Layer 8 of a small transformer language model trained on English Wikipedia (14 layers, counted from 0, width 128).
A neuron adds its activation times its output weights to the MLP's output. To switch it off is to set its activation to zero at one token and run the rest of the model.

Output weights of the MLP neurons that the questions are about. A number n stands for (n - 128) times 0.0029.
n0: 120, 98, 147, 113, 132, 109, 95, 134, 120, 104, 131, 106, 84, 126, 142, 204, 147, 130, 131, 123, 133, 152, 148, 104, 105, 135, 126, 136, 134, 146, 155, 113, 128, 120, 137, 147, 139, 167, 154, 105, 134, 112, 143, 174, 166, 106, 97, 127, 168, 119, 151, 70, 94, 137, 147, 130, 151, 142, 149, 128, 83, 119, 141, 32, 111, 130, 103, 160, 103, 152, 113, 114, 116, 127, 143, 132, 160, 85, 118, 101, 128, 116, 122, 188, 116, 160, 120, 126, 81, 153, 123, 146, 119, 198, 142, 141, 129, 157, 133, 138, 171, 187, 133, 117, 137, 126, 129, 117, 155, 129, 95, 98, 114, 80, 114, 86, 142, 121, 171, 118, 135, 149, 120, 139, 137, 130, 100, 62
n15: 157, 145, 187, 86, 84, 172, 84, 114, 175, 167, 138, 90, 101, 104, 124, 181, 96, 137, 139, 174, 147, 121, 195, 101, 134, 201, 79, 166, 162, 39, 103, 140, 132, 96, 145, 95, 106, 156, 121, 121, 88, 142, 69, 86, 154, 113, 101, 110, 132, 70, 102, 128, 103, 87, 148, 115, 141, 105, 91, 111, 157, 113, 109, 94, 110, 93, 100, 122, 96, 167, 125, 183, 144, 115, 199, 107, 114, 97, 117, 128, 119, 161, 109, 148, 130, 107, 152, 150, 79, 94, 184, 85, 109, 152, 129, 131, 135, 137, 122, 147, 121, 141, 134, 171, 131, 113, 158, 77, 129, 165, 155, 121, 167, 82, 155, 122, 167, 212, 147, 127, 83, 126, 159, 137, 114, 107, 113, 162
n54: 119, 51, 121, 120, 114, 175, 92, 98, 98, 155, 123, 131, 169, 120, 176, 98, 147, 156, 94, 124, 139, 120, 44, 168, 130, 137, 141, 142, 139, 150, 194, 139, 104, 121, 116, 132, 120, 139, 116, 149, 184, 117, 162, 155, 163, 154, 110, 127, 153, 168, 166, 154, 112, 181, 156, 99, 117, 164, 98, 123, 107, 125, 136, 151, 116, 130, 123, 140, 87, 65, 114, 90, 129, 130, 130, 85, 139, 113, 132, 135, 117, 105, 108, 127, 142, 136, 156, 94, 108, 86, 143, 148, 113, 114, 146, 162, 140, 137, 134, 145, 157, 146, 98, 123, 124, 161, 116, 167, 86, 153, 95, 109, 76, 82, 126, 143, 113, 111, 154, 149, 168, 108, 109, 124, 148, 95, 139, 141
n75: 132, 106, 88, 109, 98, 153, 120, 141, 147, 134, 118, 149, 118, 133, 112, 124, 109, 168, 76, 96, 82, 123, 111, 106, 136, 139, 183, 101, 123, 133, 128, 147, 138, 148, 183, 207, 113, 109, 133, 137, 103, 157, 79, 151, 148, 148, 65, 151, 153, 162, 147, 104, 109, 137, 128, 152, 162, 107, 153, 141, 117, 150, 141, 119, 101, 143, 117, 175, 117, 158, 131, 73, 122, 136, 112, 157, 146, 76, 106, 158, 71, 149, 170, 109, 108, 139, 75, 149, 124, 116, 107, 103, 110, 182, 155, 107, 146, 121, 135, 108, 201, 113, 132, 141, 98, 78, 89, 147, 128, 138, 168, 118, 77, 113, 115, 106, 157, 177, 146, 116, 156, 215, 132, 113, 99, 132, 142, 126
n103: 78, 137, 175, 146, 155, 126, 118, 96, 169, 137, 157, 94, 159, 147, 107, 126, 100, 151, 119, 105, 63, 139, 183, 155, 112, 199, 83, 133, 152, 124, 114, 140, 144, 144, 96, 137, 140, 125, 169, 137, 93, 121, 130, 115, 120, 82, 108, 120, 87, 113, 156, 100, 143, 90, 100, 185, 161, 119, 92, 124, 134, 84, 125, 112, 185, 143, 116, 143, 121, 135, 119, 124, 141, 94, 184, 125, 130, 132, 140, 143, 113, 112, 145, 146, 117, 72, 83, 98, 135, 81, 84, 104, 150, 90, 120, 147, 154, 119, 131, 124, 102, 134, 183, 180, 79, 117, 114, 126, 112, 143, 136, 143, 86, 124, 194, 155, 148, 150, 126, 122, 95, 146, 100, 131, 86, 131, 173, 136
n175: 129, 120, 135, 121, 125, 97, 123, 130, 123, 103, 123, 125, 91, 137, 137, 112, 114, 185, 106, 94, 160, 132, 98, 102, 135, 107, 143, 125, 117, 190, 143, 125, 108, 143, 118, 124, 82, 105, 153, 159, 138, 117, 139, 93, 117, 111, 129, 198, 152, 82, 146, 113, 154, 124, 142, 132, 137, 101, 132, 117, 119, 119, 158, 53, 94, 128, 141, 130, 189, 139, 136, 147, 87, 166, 141, 125, 141, 120, 137, 109, 133, 134, 137, 164, 101, 121, 151, 168, 97, 108, 134, 162, 159, 158, 131, 167, 128, 141, 170, 103, 102, 96, 97, 171, 63, 153, 174, 130, 87, 116, 126, 126, 66, 130, 145, 135, 96, 145, 77, 183, 98, 124, 164, 114, 151, 113, 115, 168
n224: 155, 149, 135, 166, 157, 109, 92, 139, 180, 115, 155, 127, 110, 93, 131, 90, 118, 78, 104, 114, 104, 100, 148, 89, 155, 147, 96, 59, 118, 106, 152, 116, 139, 142, 127, 129, 86, 107, 160, 155, 160, 107, 100, 129, 155, 126, 138, 125, 111, 51, 189, 147, 160, 161, 131, 138, 142, 109, 177, 145, 145, 96, 119, 88, 136, 94, 78, 195, 129, 100, 162, 123, 146, 112, 105, 121, 98, 154, 125, 129, 117, 110, 117, 166, 116, 168, 133, 154, 108, 122, 172, 122, 143, 126, 180, 130, 134, 133, 151, 142, 105, 151, 106, 155, 152, 160, 67, 106, 153, 136, 148, 97, 93, 80, 131, 140, 121, 169, 105, 116, 113, 126, 138, 127, 147, 91, 120, 139
n233: 163, 119, 134, 95, 94, 116, 128, 113, 116, 115, 117, 108, 162, 153, 74, 113, 111, 131, 112, 162, 111, 126, 123, 101, 148, 105, 113, 102, 185, 161, 90, 121, 165, 98, 169, 109, 118, 161, 132, 102, 115, 161, 108, 155, 123, 139, 113, 143, 190, 172, 176, 108, 119, 157, 125, 121, 140, 94, 150, 149, 147, 105, 127, 105, 133, 110, 121, 119, 137, 109, 187, 101, 145, 107, 89, 93, 129, 152, 164, 163, 60, 157, 140, 179, 159, 159, 133, 119, 96, 133, 156, 172, 95, 107, 130, 86, 120, 98, 85, 136, 182, 167, 113, 132, 92, 175, 137, 119, 130, 181, 107, 123, 84, 169, 126, 185, 135, 114, 112, 143, 120, 113, 138, 116, 146, 68, 95, 94
n248: 154, 168, 133, 74, 146, 156, 112, 159, 162, 100, 140, 84, 143, 129, 96, 126, 114, 64, 155, 108, 111, 136, 106, 108, 130, 93, 126, 103, 170, 127, 140, 69, 134, 160, 121, 107, 111, 130, 167, 140, 114, 116, 148, 109, 116, 147, 135, 119, 112, 112, 122, 141, 152, 143, 127, 140, 109, 164, 122, 183, 128, 81, 44, 186, 128, 133, 141, 127, 127, 193, 120, 157, 90, 162, 109, 154, 151, 153, 97, 113, 143, 163, 104, 102, 106, 111, 136, 150, 70, 93, 181, 144, 89, 107, 146, 123, 105, 134, 148, 150, 130, 177, 125, 117, 145, 148, 106, 143, 124, 130, 99, 133, 134, 150, 135, 172, 132, 125, 141, 139, 108, 165, 177, 110, 126, 101, 147, 93
n335: 118, 117, 145, 130, 159, 113, 109, 143, 131, 121, 141, 121, 98, 104, 138, 127, 119, 140, 164, 70, 138, 104, 87, 140, 73, 132, 131, 148, 171, 136, 69, 112, 120, 134, 98, 95, 111, 179, 133, 135, 130, 114, 132, 144, 145, 127, 209, 135, 80, 179, 127, 146, 121, 164, 118, 114, 137, 158, 101, 145, 109, 149, 124, 109, 156, 123, 141, 146, 109, 130, 191, 155, 159, 107, 33, 113, 132, 156, 125, 175, 104, 132, 162, 95, 102, 131, 116, 108, 184, 173, 128, 131, 174, 89, 61, 123, 124, 147, 81, 79, 152, 161, 128, 135, 85, 110, 138, 174, 133, 162, 124, 101, 105, 138, 134, 117, 77, 74, 109, 173, 123, 98, 134, 173, 83, 112, 142, 185
n396: 87, 127, 126, 126, 127, 132, 143, 113, 91, 91, 134, 127, 170, 121, 146, 122, 178, 154, 48, 130, 111, 118, 139, 154, 143, 142, 131, 130, 136, 137, 177, 116, 131, 127, 165, 122, 132, 155, 94, 95, 140, 109, 141, 119, 162, 137, 106, 247, 138, 124, 148, 96, 151, 122, 151, 152, 190, 131, 94, 114, 105, 160, 87, 130, 98, 123, 84, 135, 145, 149, 139, 130, 137, 167, 94, 111, 128, 66, 100, 112, 128, 123, 132, 122, 104, 136, 85, 107, 96, 126, 159, 99, 185, 157, 97, 140, 122, 116, 120, 122, 49, 186, 58, 87, 146, 136, 121, 162, 100, 151, 191, 148, 125, 120, 161, 137, 140, 55, 148, 77, 110, 142, 135, 105, 127, 115, 159, 101
n397: 166, 158, 93, 101, 129, 138, 121, 127, 107, 135, 138, 158, 180, 110, 89, 140, 123, 130, 121, 96, 121, 160, 145, 101, 60, 136, 121, 171, 157, 170, 116, 155, 108, 91, 110, 106, 154, 123, 100, 110, 89, 140, 131, 101, 90, 127, 146, 123, 155, 159, 80, 113, 149, 144, 132, 158, 122, 104, 148, 120, 142, 139, 147, 132, 119, 96, 142, 133, 143, 120, 88, 127, 121, 136, 130, 113, 110, 117, 103, 129, 127, 109, 139, 147, 153, 156, 141, 120, 107, 90, 95, 150, 151, 126, 163, 130, 123, 138, 106, 90, 124, 89, 128, 142, 161, 90, 165, 108, 104, 114, 146, 133, 98, 87, 155, 140, 145, 116, 190, 206, 144, 110, 159, 148, 176, 140, 108, 99
n440: 137, 149, 148, 132, 90, 129, 137, 137, 149, 148, 106, 132, 119, 121, 117, 108, 162, 132, 151, 138, 190, 95, 133, 91, 142, 112, 139, 154, 44, 150, 129, 96, 171, 148, 156, 135, 138, 171, 126, 165, 111, 90, 102, 95, 68, 100, 186, 140, 137, 140, 180, 133, 182, 117, 125, 77, 174, 64, 157, 168, 124, 156, 143, 108, 125, 133, 139, 129, 104, 130, 194, 105, 159, 140, 97, 160, 52, 72, 98, 94, 102, 119, 108, 120, 119, 124, 98, 158, 143, 142, 124, 173, 91, 124, 166, 113, 137, 159, 169, 116, 171, 145, 139, 134, 129, 61, 144, 117, 146, 121, 114, 111, 140, 155, 114, 126, 116, 121, 94, 80, 121, 100, 67, 97, 157, 111, 157, 109
n460: 133, 113, 147, 149, 133, 109, 126, 90, 111, 117, 113, 104, 117, 178, 145, 115, 114, 140, 128, 111, 95, 138, 105, 102, 116, 125, 178, 131, 145, 165, 129, 125, 107, 144, 111, 147, 127, 78, 136, 91, 150, 86, 99, 135, 129, 107, 135, 128, 106, 161, 98, 85, 137, 153, 105, 124, 171, 146, 122, 121, 175, 147, 124, 121, 146, 134, 111, 147, 143, 98, 147, 106, 120, 118, 158, 170, 169, 98, 130, 124, 135, 115, 136, 178, 171, 110, 131, 177, 113, 125, 141, 139, 154, 120, 148, 114, 124, 126, 82, 108, 146, 168, 121, 106, 98, 97, 119, 132, 160, 138, 124, 104, 121, 114, 164, 132, 122, 176, 125, 138, 86, 141, 133, 101, 180, 94, 93, 117
n493: 132, 114, 102, 80, 119, 141, 137, 155, 144, 130, 126, 58, 118, 116, 168, 76, 132, 140, 94, 116, 149, 71, 162, 76, 128, 185, 130, 136, 66, 150, 123, 92, 123, 125, 198, 89, 105, 142, 137, 188, 136, 73, 166, 159, 124, 59, 140, 109, 161, 138, 188, 186, 123, 122, 159, 96, 115, 66, 80, 105, 132, 115, 160, 148, 140, 121, 163, 116, 122, 123, 98, 152, 96, 165, 124, 168, 88, 118, 110, 149, 140, 146, 140, 165, 150, 174, 114, 87, 174, 148, 125, 135, 86, 105, 153, 73, 100, 117, 210, 153, 126, 148, 123, 99, 163, 87, 67, 121, 183, 123, 124, 147, 126, 139, 116, 150, 122, 81, 74, 148, 123, 108, 124, 134, 165, 166, 115, 122
n504: 146, 120, 126, 76, 136, 117, 155, 124, 131, 66, 157, 111, 157, 125, 115, 104, 71, 102, 121, 42, 173, 80, 150, 172, 142, 123, 135, 144, 106, 129, 111, 101, 87, 161, 158, 142, 113, 159, 126, 111, 169, 134, 108, 136, 126, 117, 121, 165, 121, 152, 181, 108, 111, 178, 158, 111, 137, 118, 130, 127, 81, 181, 142, 86, 141, 126, 125, 139, 139, 106, 151, 168, 133, 168, 157, 139, 121, 117, 101, 163, 67, 173, 152, 77, 106, 128, 103, 143, 125, 105, 97, 143, 109, 161, 132, 151, 105, 133, 119, 81, 171, 159, 162, 146, 128, 60, 154, 92, 161, 126, 128, 110, 126, 138, 111, 150, 71, 104, 132, 168, 142, 144, 80, 117, 154, 143, 150, 90

Each question names a token from some text and the token that comes next. It shows the activations a of the neurons there, in the order above. A number n stands for (n - 128) times 0.031.

Then comes g, the gradient of the next token's log-probability with respect to the MLP's output, scaled to length 1. A neuron's effect is roughly proportional to its activation times (output weights . g). A number n stands for (n - 128) times 0.0026.

" h", then "ost"
a: 124, 170, 123, 124, 144, 127, 127, 123, 124, 128, 127, 125, 126, 173, 150, 123
g: 99, 116, 176, 152, 102, 193, 164, 181, 122, 133, 120, 99, 102, 80, 120, 113, 138, 149, 196, 119, 89, 166, 140, 118, 193, 78, 130, 96, 155, 86, 101, 190, 149, 126, 85, 160, 161, 72, 141, 94, 123, 110, 164, 97, 116, 190, 184, 153, 147, 106, 125, 160, 134, 160, 156, 125, 84, 149, 70, 125, 143, 128, 105, 76, 98, 97, 141, 126, 94, 169, 146, 89, 152, 120, 121, 186, 131, 49, 76, 139, 156, 135, 117, 137, 176, 106, 129, 128, 56, 75, 125, 104, 136, 141, 136, 59, 173, 149, 172, 157, 106, 95, 87, 110, 123, 108, 137, 181, 190, 100, 106, 84, 142, 149, 125, 104, 138, 131, 174, 138, 66, 130, 102, 120, 193, 200, 107, 98
Which two neurons, each switched off alone, lower its probability most, in order? n460, n15

"ay", then "s"
a: 123, 125, 126, 126, 124, 158, 124, 176, 123, 128, 123, 128, 126, 123, 146, 124
g: 121, 129, 174, 115, 163, 186, 99, 93, 90, 137, 151, 99, 134, 87, 113, 117, 112, 116, 112, 134, 120, 144, 124, 89, 142, 92, 58, 179, 102, 134, 145, 96, 121, 135, 169, 106, 107, 75, 143, 74, 124, 179, 69, 78, 140, 198, 169, 143, 150, 138, 166, 56, 126, 179, 154, 112, 113, 144, 140, 138, 122, 68, 158, 200, 148, 80, 123, 131, 118, 171, 135, 112, 106, 177, 122, 109, 124, 184, 44, 111, 123, 122, 140, 79, 141, 103, 163, 136, 124, 119, 86, 169, 158, 111, 89, 137, 97, 128, 98, 146, 204, 116, 162, 47, 103, 147, 157, 146, 172, 197, 124, 203, 88, 117, 138, 129, 185, 122, 109, 104, 89, 153, 193, 128, 123, 121, 92, 155
Which neuron, switched off, lowers the next token's probability most? n233

"il", then "st"
a: 128, 185, 128, 128, 127, 127, 128, 125, 127, 126, 128, 179, 125, 133, 127, 123
g: 118, 135, 184, 178, 145, 145, 133, 185, 99, 86, 70, 141, 102, 106, 153, 165, 118, 116, 122, 128, 82, 137, 89, 78, 121, 78, 114, 138, 126, 150, 121, 80, 122, 91, 137, 178, 147, 109, 109, 87, 85, 103, 108, 141, 118, 136, 116, 117, 127, 86, 98, 36, 137, 191, 124, 84, 107, 166, 143, 176, 100, 118, 89, 187, 197, 147, 186, 170, 166, 170, 147, 64, 200, 154, 141, 194, 88, 134, 147, 163, 161, 158, 148, 117, 179, 123, 107, 139, 149, 148, 29, 118, 187, 84, 158, 135, 89, 150, 126, 139, 160, 172, 57, 113, 166, 121, 139, 126, 172, 146, 122, 88, 111, 125, 155, 106, 127, 93, 131, 141, 78, 83, 112, 107, 102, 129, 147, 131
Which neuron, switched off, raises the next token's probability most? n15

" n", then "ame"
a: 128, 128, 203, 123, 153, 127, 127, 123, 150, 182, 129, 123, 128, 127, 124, 125
g: 143, 139, 98, 160, 142, 131, 159, 124, 145, 152, 182, 68, 106, 83, 172, 102, 164, 156, 168, 136, 157, 126, 162, 71, 152, 192, 107, 135, 143, 104, 125, 105, 93, 102, 53, 164, 110, 114, 115, 72, 89, 104, 157, 97, 140, 65, 152, 122, 73, 152, 153, 106, 118, 109, 54, 149, 131, 147, 144, 208, 132, 136, 101, 139, 106, 128, 99, 183, 108, 139, 142, 89, 132, 101, 117, 104, 108, 108, 173, 182, 156, 129, 110, 126, 102, 65, 136, 123, 94, 169, 157, 87, 152, 128, 74, 136, 144, 196, 104, 130, 152, 151, 168, 131, 186, 166, 150, 107, 102, 182, 87, 141, 66, 92, 137, 142, 74, 118, 139, 134, 79, 173, 183, 182, 97, 209, 94, 98
Which neuron, switched off, raises the next token's probability most? n54

"ers", then "."
a: 128, 127, 123, 123, 123, 225, 191, 125, 128, 127, 127, 127, 124, 123, 128, 124
g: 160, 156, 102, 180, 95, 128, 109, 133, 133, 144, 122, 110, 94, 137, 94, 133, 126, 101, 93, 180, 132, 90, 110, 124, 97, 151, 127, 133, 164, 45, 78, 123, 121, 94, 172, 76, 128, 156, 120, 143, 116, 99, 140, 146, 139, 152, 114, 147, 154, 95, 159, 93, 162, 127, 147, 168, 133, 131, 114, 83, 78, 121, 122, 112, 118, 81, 129, 143, 103, 190, 146, 147, 109, 156, 164, 74, 148, 174, 125, 139, 205, 106, 165, 124, 152, 172, 145, 148, 198, 22, 105, 168, 182, 170, 81, 143, 148, 128, 201, 92, 120, 205, 153, 151, 159, 99, 154, 52, 140, 115, 149, 76, 130, 93, 137, 150, 129, 169, 113, 127, 129, 112, 94, 122, 94, 132, 18, 93
Which neuron, switched off, lowers the next token's probability most? n224

"tern", then "ational"
a: 126, 128, 199, 128, 123, 178, 127, 123, 124, 127, 125, 127, 123, 128, 128, 128
g: 100, 147, 106, 59, 135, 128, 94, 77, 65, 111, 169, 221, 132, 132, 110, 141, 217, 157, 137, 121, 126, 185, 105, 157, 173, 64, 103, 112, 176, 57, 89, 124, 102, 108, 81, 115, 107, 160, 96, 120, 123, 159, 135, 121, 144, 221, 135, 111, 151, 175, 73, 148, 97, 119, 136, 72, 76, 118, 148, 104, 84, 157, 139, 195, 149, 153, 122, 127, 147, 135, 120, 114, 124, 145, 153, 145, 84, 102, 161, 119, 133, 155, 141, 140, 68, 135, 146, 101, 88, 145, 163, 72, 121, 171, 70, 94, 172, 125, 105, 134, 107, 143, 72, 136, 137, 148, 182, 165, 100, 158, 143, 111, 154, 83, 84, 78, 122, 125, 145, 148, 157, 144, 136, 167, 108, 142, 166, 191
Which neuron, switched off, lowers the next token's probability most? n54

"hn", then "olog"
a: 126, 123, 124, 127, 123, 135, 123, 128, 127, 126, 125, 128, 128, 127, 123, 127
g: 104, 101, 135, 147, 123, 161, 124, 151, 80, 57, 73, 183, 116, 146, 172, 121, 111, 115, 70, 145, 163, 214, 100, 156, 154, 106, 148, 216, 101, 141, 105, 170, 158, 108, 124, 102, 97, 123, 158, 137, 75, 103, 157, 153, 151, 122, 171, 106, 155, 142, 118, 102, 138, 135, 131, 140, 169, 181, 157, 115, 82, 91, 146, 94, 94, 151, 130, 240, 130, 162, 144, 55, 104, 106, 127, 134, 116, 93, 112, 117, 66, 102, 70, 139, 122, 131, 157, 109, 83, 74, 155, 172, 140, 159, 75, 155, 159, 153, 85, 118, 99, 132, 112, 164, 90, 84, 126, 145, 152, 132, 86, 107, 167, 191, 97, 165, 103, 128, 195, 129, 176, 134, 131, 81, 96, 132, 105, 139
Which neuron, switched off, lowers the next token's probability most? n493

" ", then "3"
a: 123, 128, 125, 123, 125, 125, 123, 126, 128, 126, 124, 126, 127, 191, 127, 123
g: 124, 121, 220, 166, 160, 120, 122, 87, 139, 153, 82, 119, 160, 135, 123, 125, 122, 101, 148, 95, 108, 97, 151, 176, 154, 180, 196, 112, 114, 93, 143, 159, 132, 118, 85, 126, 151, 170, 130, 72, 158, 125, 145, 82, 169, 101, 120, 175, 81, 56, 78, 111, 150, 72, 142, 122, 171, 151, 154, 82, 191, 94, 100, 153, 106, 139, 129, 186, 170, 152, 109, 115, 89, 152, 97, 65, 145, 128, 132, 133, 70, 172, 153, 127, 123, 99, 169, 167, 92, 111, 142, 119, 119, 97, 141, 83, 162, 140, 42, 156, 109, 183, 81, 90, 117, 98, 108, 193, 141, 128, 133, 71, 77, 125, 158, 144, 181, 148, 128, 188, 128, 132, 125, 82, 82, 179, 116, 133
Which neuron, switched off, lowers the next token's probability most? n460

".", then " In"
a: 203, 123, 124, 125, 123, 126, 127, 125, 123, 128, 232, 125, 128, 128, 126, 209
g: 121, 143, 108, 229, 59, 134, 98, 165, 115, 140, 107, 44, 127, 94, 154, 135, 86, 139, 79, 165, 157, 128, 118, 154, 159, 90, 56, 183, 147, 123, 62, 170, 119, 70, 119, 125, 117, 157, 172, 113, 80, 132, 126, 119, 169, 179, 90, 158, 156, 141, 74, 130, 87, 87, 64, 72, 144, 158, 88, 109, 153, 148, 131, 107, 91, 137, 108, 131, 144, 189, 103, 129, 75, 124, 152, 92, 152, 123, 149, 141, 172, 129, 162, 115, 119, 101, 134, 128, 116, 148, 108, 102, 91, 142, 154, 151, 92, 120, 117, 153, 120, 135, 126, 151, 161, 176, 147, 148, 128, 241, 183, 101, 100, 161, 145, 94, 158, 116, 203, 179, 100, 124, 122, 89, 146, 106, 141, 102
Which two neurons, each switched off alone, lower its probability most, in order? n396, n0

" ad", then "d"
a: 125, 123, 128, 125, 128, 125, 128, 161, 185, 127, 140, 128, 123, 151, 136, 193
g: 127, 179, 218, 127, 156, 149, 120, 160, 174, 135, 113, 99, 172, 142, 87, 147, 76, 92, 176, 181, 90, 113, 94, 122, 126, 157, 142, 84, 152, 116, 121, 110, 96, 142, 148, 84, 152, 106, 135, 114, 139, 145, 151, 143, 110, 132, 115, 181, 95, 173, 103, 133, 121, 165, 154, 133, 147, 101, 139, 151, 127, 70, 107, 123, 170, 55, 162, 160, 149, 119, 125, 147, 85, 104, 105, 105, 125, 159, 128, 155, 115, 148, 82, 66, 93, 35, 111, 77, 180, 163, 179, 86, 137, 82, 178, 119, 108, 141, 49, 107, 97, 119, 109, 143, 131, 47, 141, 161, 98, 173, 142, 144, 162, 94, 167, 163, 186, 168, 112, 132, 147, 84, 122, 136, 178, 103, 172, 56
Which neuron, switched off, lowers the next token's probability most? n248

"t", then "ary"
a: 126, 124, 129, 128, 126, 127, 124, 135, 123, 123, 128, 152, 163, 127, 128, 127
g: 161, 142, 148, 152, 150, 116, 93, 137, 153, 135, 111, 140, 152, 87, 116, 108, 105, 158, 61, 109, 125, 132, 191, 75, 142, 150, 175, 133, 104, 164, 153, 197, 98, 110, 143, 123, 139, 143, 116, 72, 100, 122, 129, 152, 91, 128, 167, 180, 112, 178, 125, 57, 182, 202, 103, 126, 163, 141, 114, 179, 91, 121, 76, 114, 167, 120, 174, 122, 97, 145, 143, 76, 74, 121, 74, 167, 79, 137, 162, 149, 83, 142, 139, 165, 198, 121, 108, 152, 104, 128, 174, 195, 42, 142, 108, 159, 170, 83, 124, 83, 112, 127, 144, 128, 125, 67, 106, 136, 135, 101, 113, 87, 132, 189, 67, 92, 109, 175, 73, 103, 107, 162, 96, 159, 163, 127, 146, 103
Which neuron, switched off, lowers the next token's probability most? n440

" first", then " h"
a: 123, 123, 123, 131, 123, 181, 123, 137, 130, 157, 129, 126, 128, 125, 125, 124
g: 103, 57, 89, 98, 139, 182, 157, 107, 107, 74, 108, 164, 52, 113, 102, 153, 122, 146, 103, 96, 168, 124, 204, 91, 115, 34, 145, 237, 118, 176, 110, 196, 155, 107, 138, 129, 137, 138, 70, 134, 163, 167, 117, 135, 101, 187, 118, 157, 181, 151, 151, 115, 197, 137, 144, 125, 133, 156, 90, 66, 100, 134, 133, 103, 129, 163, 130, 147, 100, 103, 96, 131, 81, 137, 134, 184, 114, 114, 89, 113, 155, 133, 146, 141, 145, 126, 160, 147, 83, 112, 176, 129, 63, 91, 121, 131, 126, 105, 138, 125, 118, 104, 122, 155, 168, 99, 177, 113, 121, 114, 142, 168, 103, 196, 130, 98, 85, 186, 114, 159, 121, 112, 141, 93, 114, 170, 127, 63
Which neuron, switched off, lowers the next token's probability most? n175

" the", then " World"
a: 123, 123, 129, 157, 160, 123, 125, 128, 183, 123, 134, 128, 128, 123, 128, 148
g: 130, 178, 105, 94, 131, 106, 102, 69, 123, 177, 102, 101, 173, 173, 107, 109, 150, 169, 122, 223, 98, 168, 172, 175, 123, 142, 65, 34, 125, 61, 134, 144, 148, 166, 150, 61, 53, 132, 158, 79, 143, 118, 103, 135, 174, 112, 140, 110, 82, 126, 146, 168, 132, 136, 85, 113, 123, 115, 157, 103, 67, 200, 163, 110, 137, 78, 155, 136, 174, 170, 101, 147, 154, 116, 56, 91, 89, 133, 154, 125, 139, 172, 99, 179, 137, 133, 106, 67, 113, 129, 185, 120, 152, 153, 74, 157, 88, 169, 98, 105, 78, 159, 130, 102, 112, 151, 99, 139, 101, 128, 132, 109, 126, 110, 130, 164, 180, 150, 123, 119, 147, 144, 141, 132, 156, 121, 145, 174
Which neuron, switched off, lowers the next token's probability most? n103

" of", then " W"
a: 132, 124, 124, 128, 126, 124, 124, 123, 125, 168, 123, 124, 128, 124, 126, 185
g: 115, 146, 117, 139, 92, 161, 77, 129, 142, 84, 128, 80, 103, 153, 160, 143, 121, 116, 112, 133, 67, 170, 82, 136, 98, 183, 130, 19, 89, 133, 127, 102, 149, 144, 115, 50, 134, 92, 149, 133, 131, 109, 180, 101, 168, 56, 114, 141, 81, 108, 104, 133, 109, 173, 167, 111, 76, 150, 143, 110, 169, 164, 179, 153, 149, 151, 101, 162, 108, 179, 141, 187, 132, 186, 58, 81, 100, 162, 115, 79, 162, 99, 120, 183, 122, 178, 144, 136, 164, 129, 151, 173, 148, 161, 85, 129, 92, 127, 87, 97, 130, 168, 138, 111, 88, 165, 141, 164, 156, 208, 123, 176, 109, 89, 145, 83, 148, 182, 104, 82, 107, 125, 126, 135, 103, 159, 113, 143
Which neuron, switched off, lowers the next token's probability most? n335

"v", then "is"
a: 138, 128, 190, 123, 126, 127, 124, 131, 125, 127, 123, 123, 128, 127, 125, 123
g: 154, 139, 123, 134, 170, 101, 149, 85, 165, 111, 142, 94, 84, 158, 122, 139, 48, 95, 112, 82, 124, 101, 159, 106, 136, 129, 65, 131, 112, 116, 111, 140, 115, 139, 137, 119, 168, 108, 125, 121, 102, 122, 139, 118, 114, 200, 174, 104, 80, 108, 135, 86, 83, 138, 138, 111, 202, 140, 165, 104, 154, 82, 158, 175, 93, 98, 78, 139, 133, 179, 197, 191, 137, 132, 105, 82, 109, 103, 139, 158, 139, 143, 132, 70, 165, 152, 107, 186, 132, 140, 191, 102, 156, 164, 175, 53, 182, 119, 95, 171, 154, 128, 155, 154, 163, 169, 108, 132, 75, 118, 150, 178, 180, 82, 155, 127, 123, 86, 137, 104, 43, 108, 194, 113, 130, 81, 107, 81
Which neuron, switched off, raises the next token's probability most? n54

" T", then "o"
a: 170, 159, 127, 123, 123, 128, 128, 125, 126, 128, 124, 182, 127, 123, 123, 136
g: 206, 137, 112, 95, 85, 123, 92, 77, 97, 109, 131, 145, 170, 122, 110, 132, 145, 139, 165, 112, 85, 187, 131, 115, 148, 137, 120, 96, 149, 143, 181, 170, 166, 159, 130, 146, 114, 180, 101, 92, 103, 200, 106, 103, 164, 71, 72, 102, 130, 163, 100, 139, 138, 58, 112, 116, 92, 130, 118, 111, 91, 136, 84, 91, 100, 72, 142, 119, 215, 111, 209, 131, 150, 176, 142, 113, 124, 171, 129, 204, 137, 142, 153, 155, 119, 45, 123, 172, 92, 117, 112, 76, 144, 89, 155, 95, 146, 94, 124, 156, 101, 94, 145, 132, 105, 87, 170, 127, 118, 125, 166, 168, 128, 115, 145, 180, 118, 156, 127, 77, 119, 163, 91, 143, 135, 220, 104, 87
Which neuron, switched off, lowers the next token's probability most? n397

"e", then ","
a: 123, 126, 126, 127, 126, 171, 125, 125, 128, 126, 127, 128, 128, 125, 126, 166
g: 111, 119, 80, 93, 102, 82, 109, 104, 150, 85, 75, 139, 98, 106, 136, 111, 116, 95, 93, 99, 54, 184, 62, 132, 80, 119, 102, 110, 122, 98, 138, 76, 145, 128, 113, 83, 124, 146, 127, 188, 195, 168, 178, 180, 158, 120, 108, 159, 159, 79, 91, 152, 119, 147, 144, 86, 113, 155, 135, 134, 126, 104, 135, 111, 85, 122, 165, 165, 111, 167, 85, 194, 140, 93, 139, 86, 143, 215, 158, 122, 210, 178, 166, 154, 125, 82, 114, 157, 112, 55, 123, 181, 132, 144, 142, 136, 123, 128, 176, 121, 140, 158, 176, 188, 115, 136, 91, 119, 152, 146, 128, 109, 129, 143, 210, 138, 147, 183, 168, 99, 117, 134, 130, 94, 100, 124, 64, 107
Which neuron, switched off, lowers the next token's probability most? n175

" the", then " American"
a: 123, 123, 123, 130, 128, 123, 125, 126, 174, 133, 176, 123, 128, 129, 128, 198
g: 135, 162, 133, 147, 93, 148, 95, 124, 114, 119, 123, 145, 168, 112, 90, 124, 153, 173, 169, 157, 100, 116, 143, 107, 148, 106, 99, 124, 140, 87, 100, 147, 107, 130, 135, 103, 82, 225, 80, 124, 143, 75, 203, 107, 169, 149, 175, 159, 116, 135, 212, 174, 159, 143, 153, 85, 98, 125, 159, 77, 108, 163, 182, 124, 115, 125, 63, 58, 95, 164, 107, 128, 123, 133, 90, 111, 81, 114, 112, 134, 135, 143, 90, 161, 119, 183, 92, 77, 99, 130, 104, 143, 74, 92, 109, 125, 140, 152, 108, 217, 83, 127, 124, 133, 104, 111, 166, 108, 148, 170, 148, 192, 99, 178, 125, 55, 121, 172, 190, 124, 127, 99, 148, 116, 133, 184, 64, 116
Which neuron, switched off, lowers the next token's probability most? n396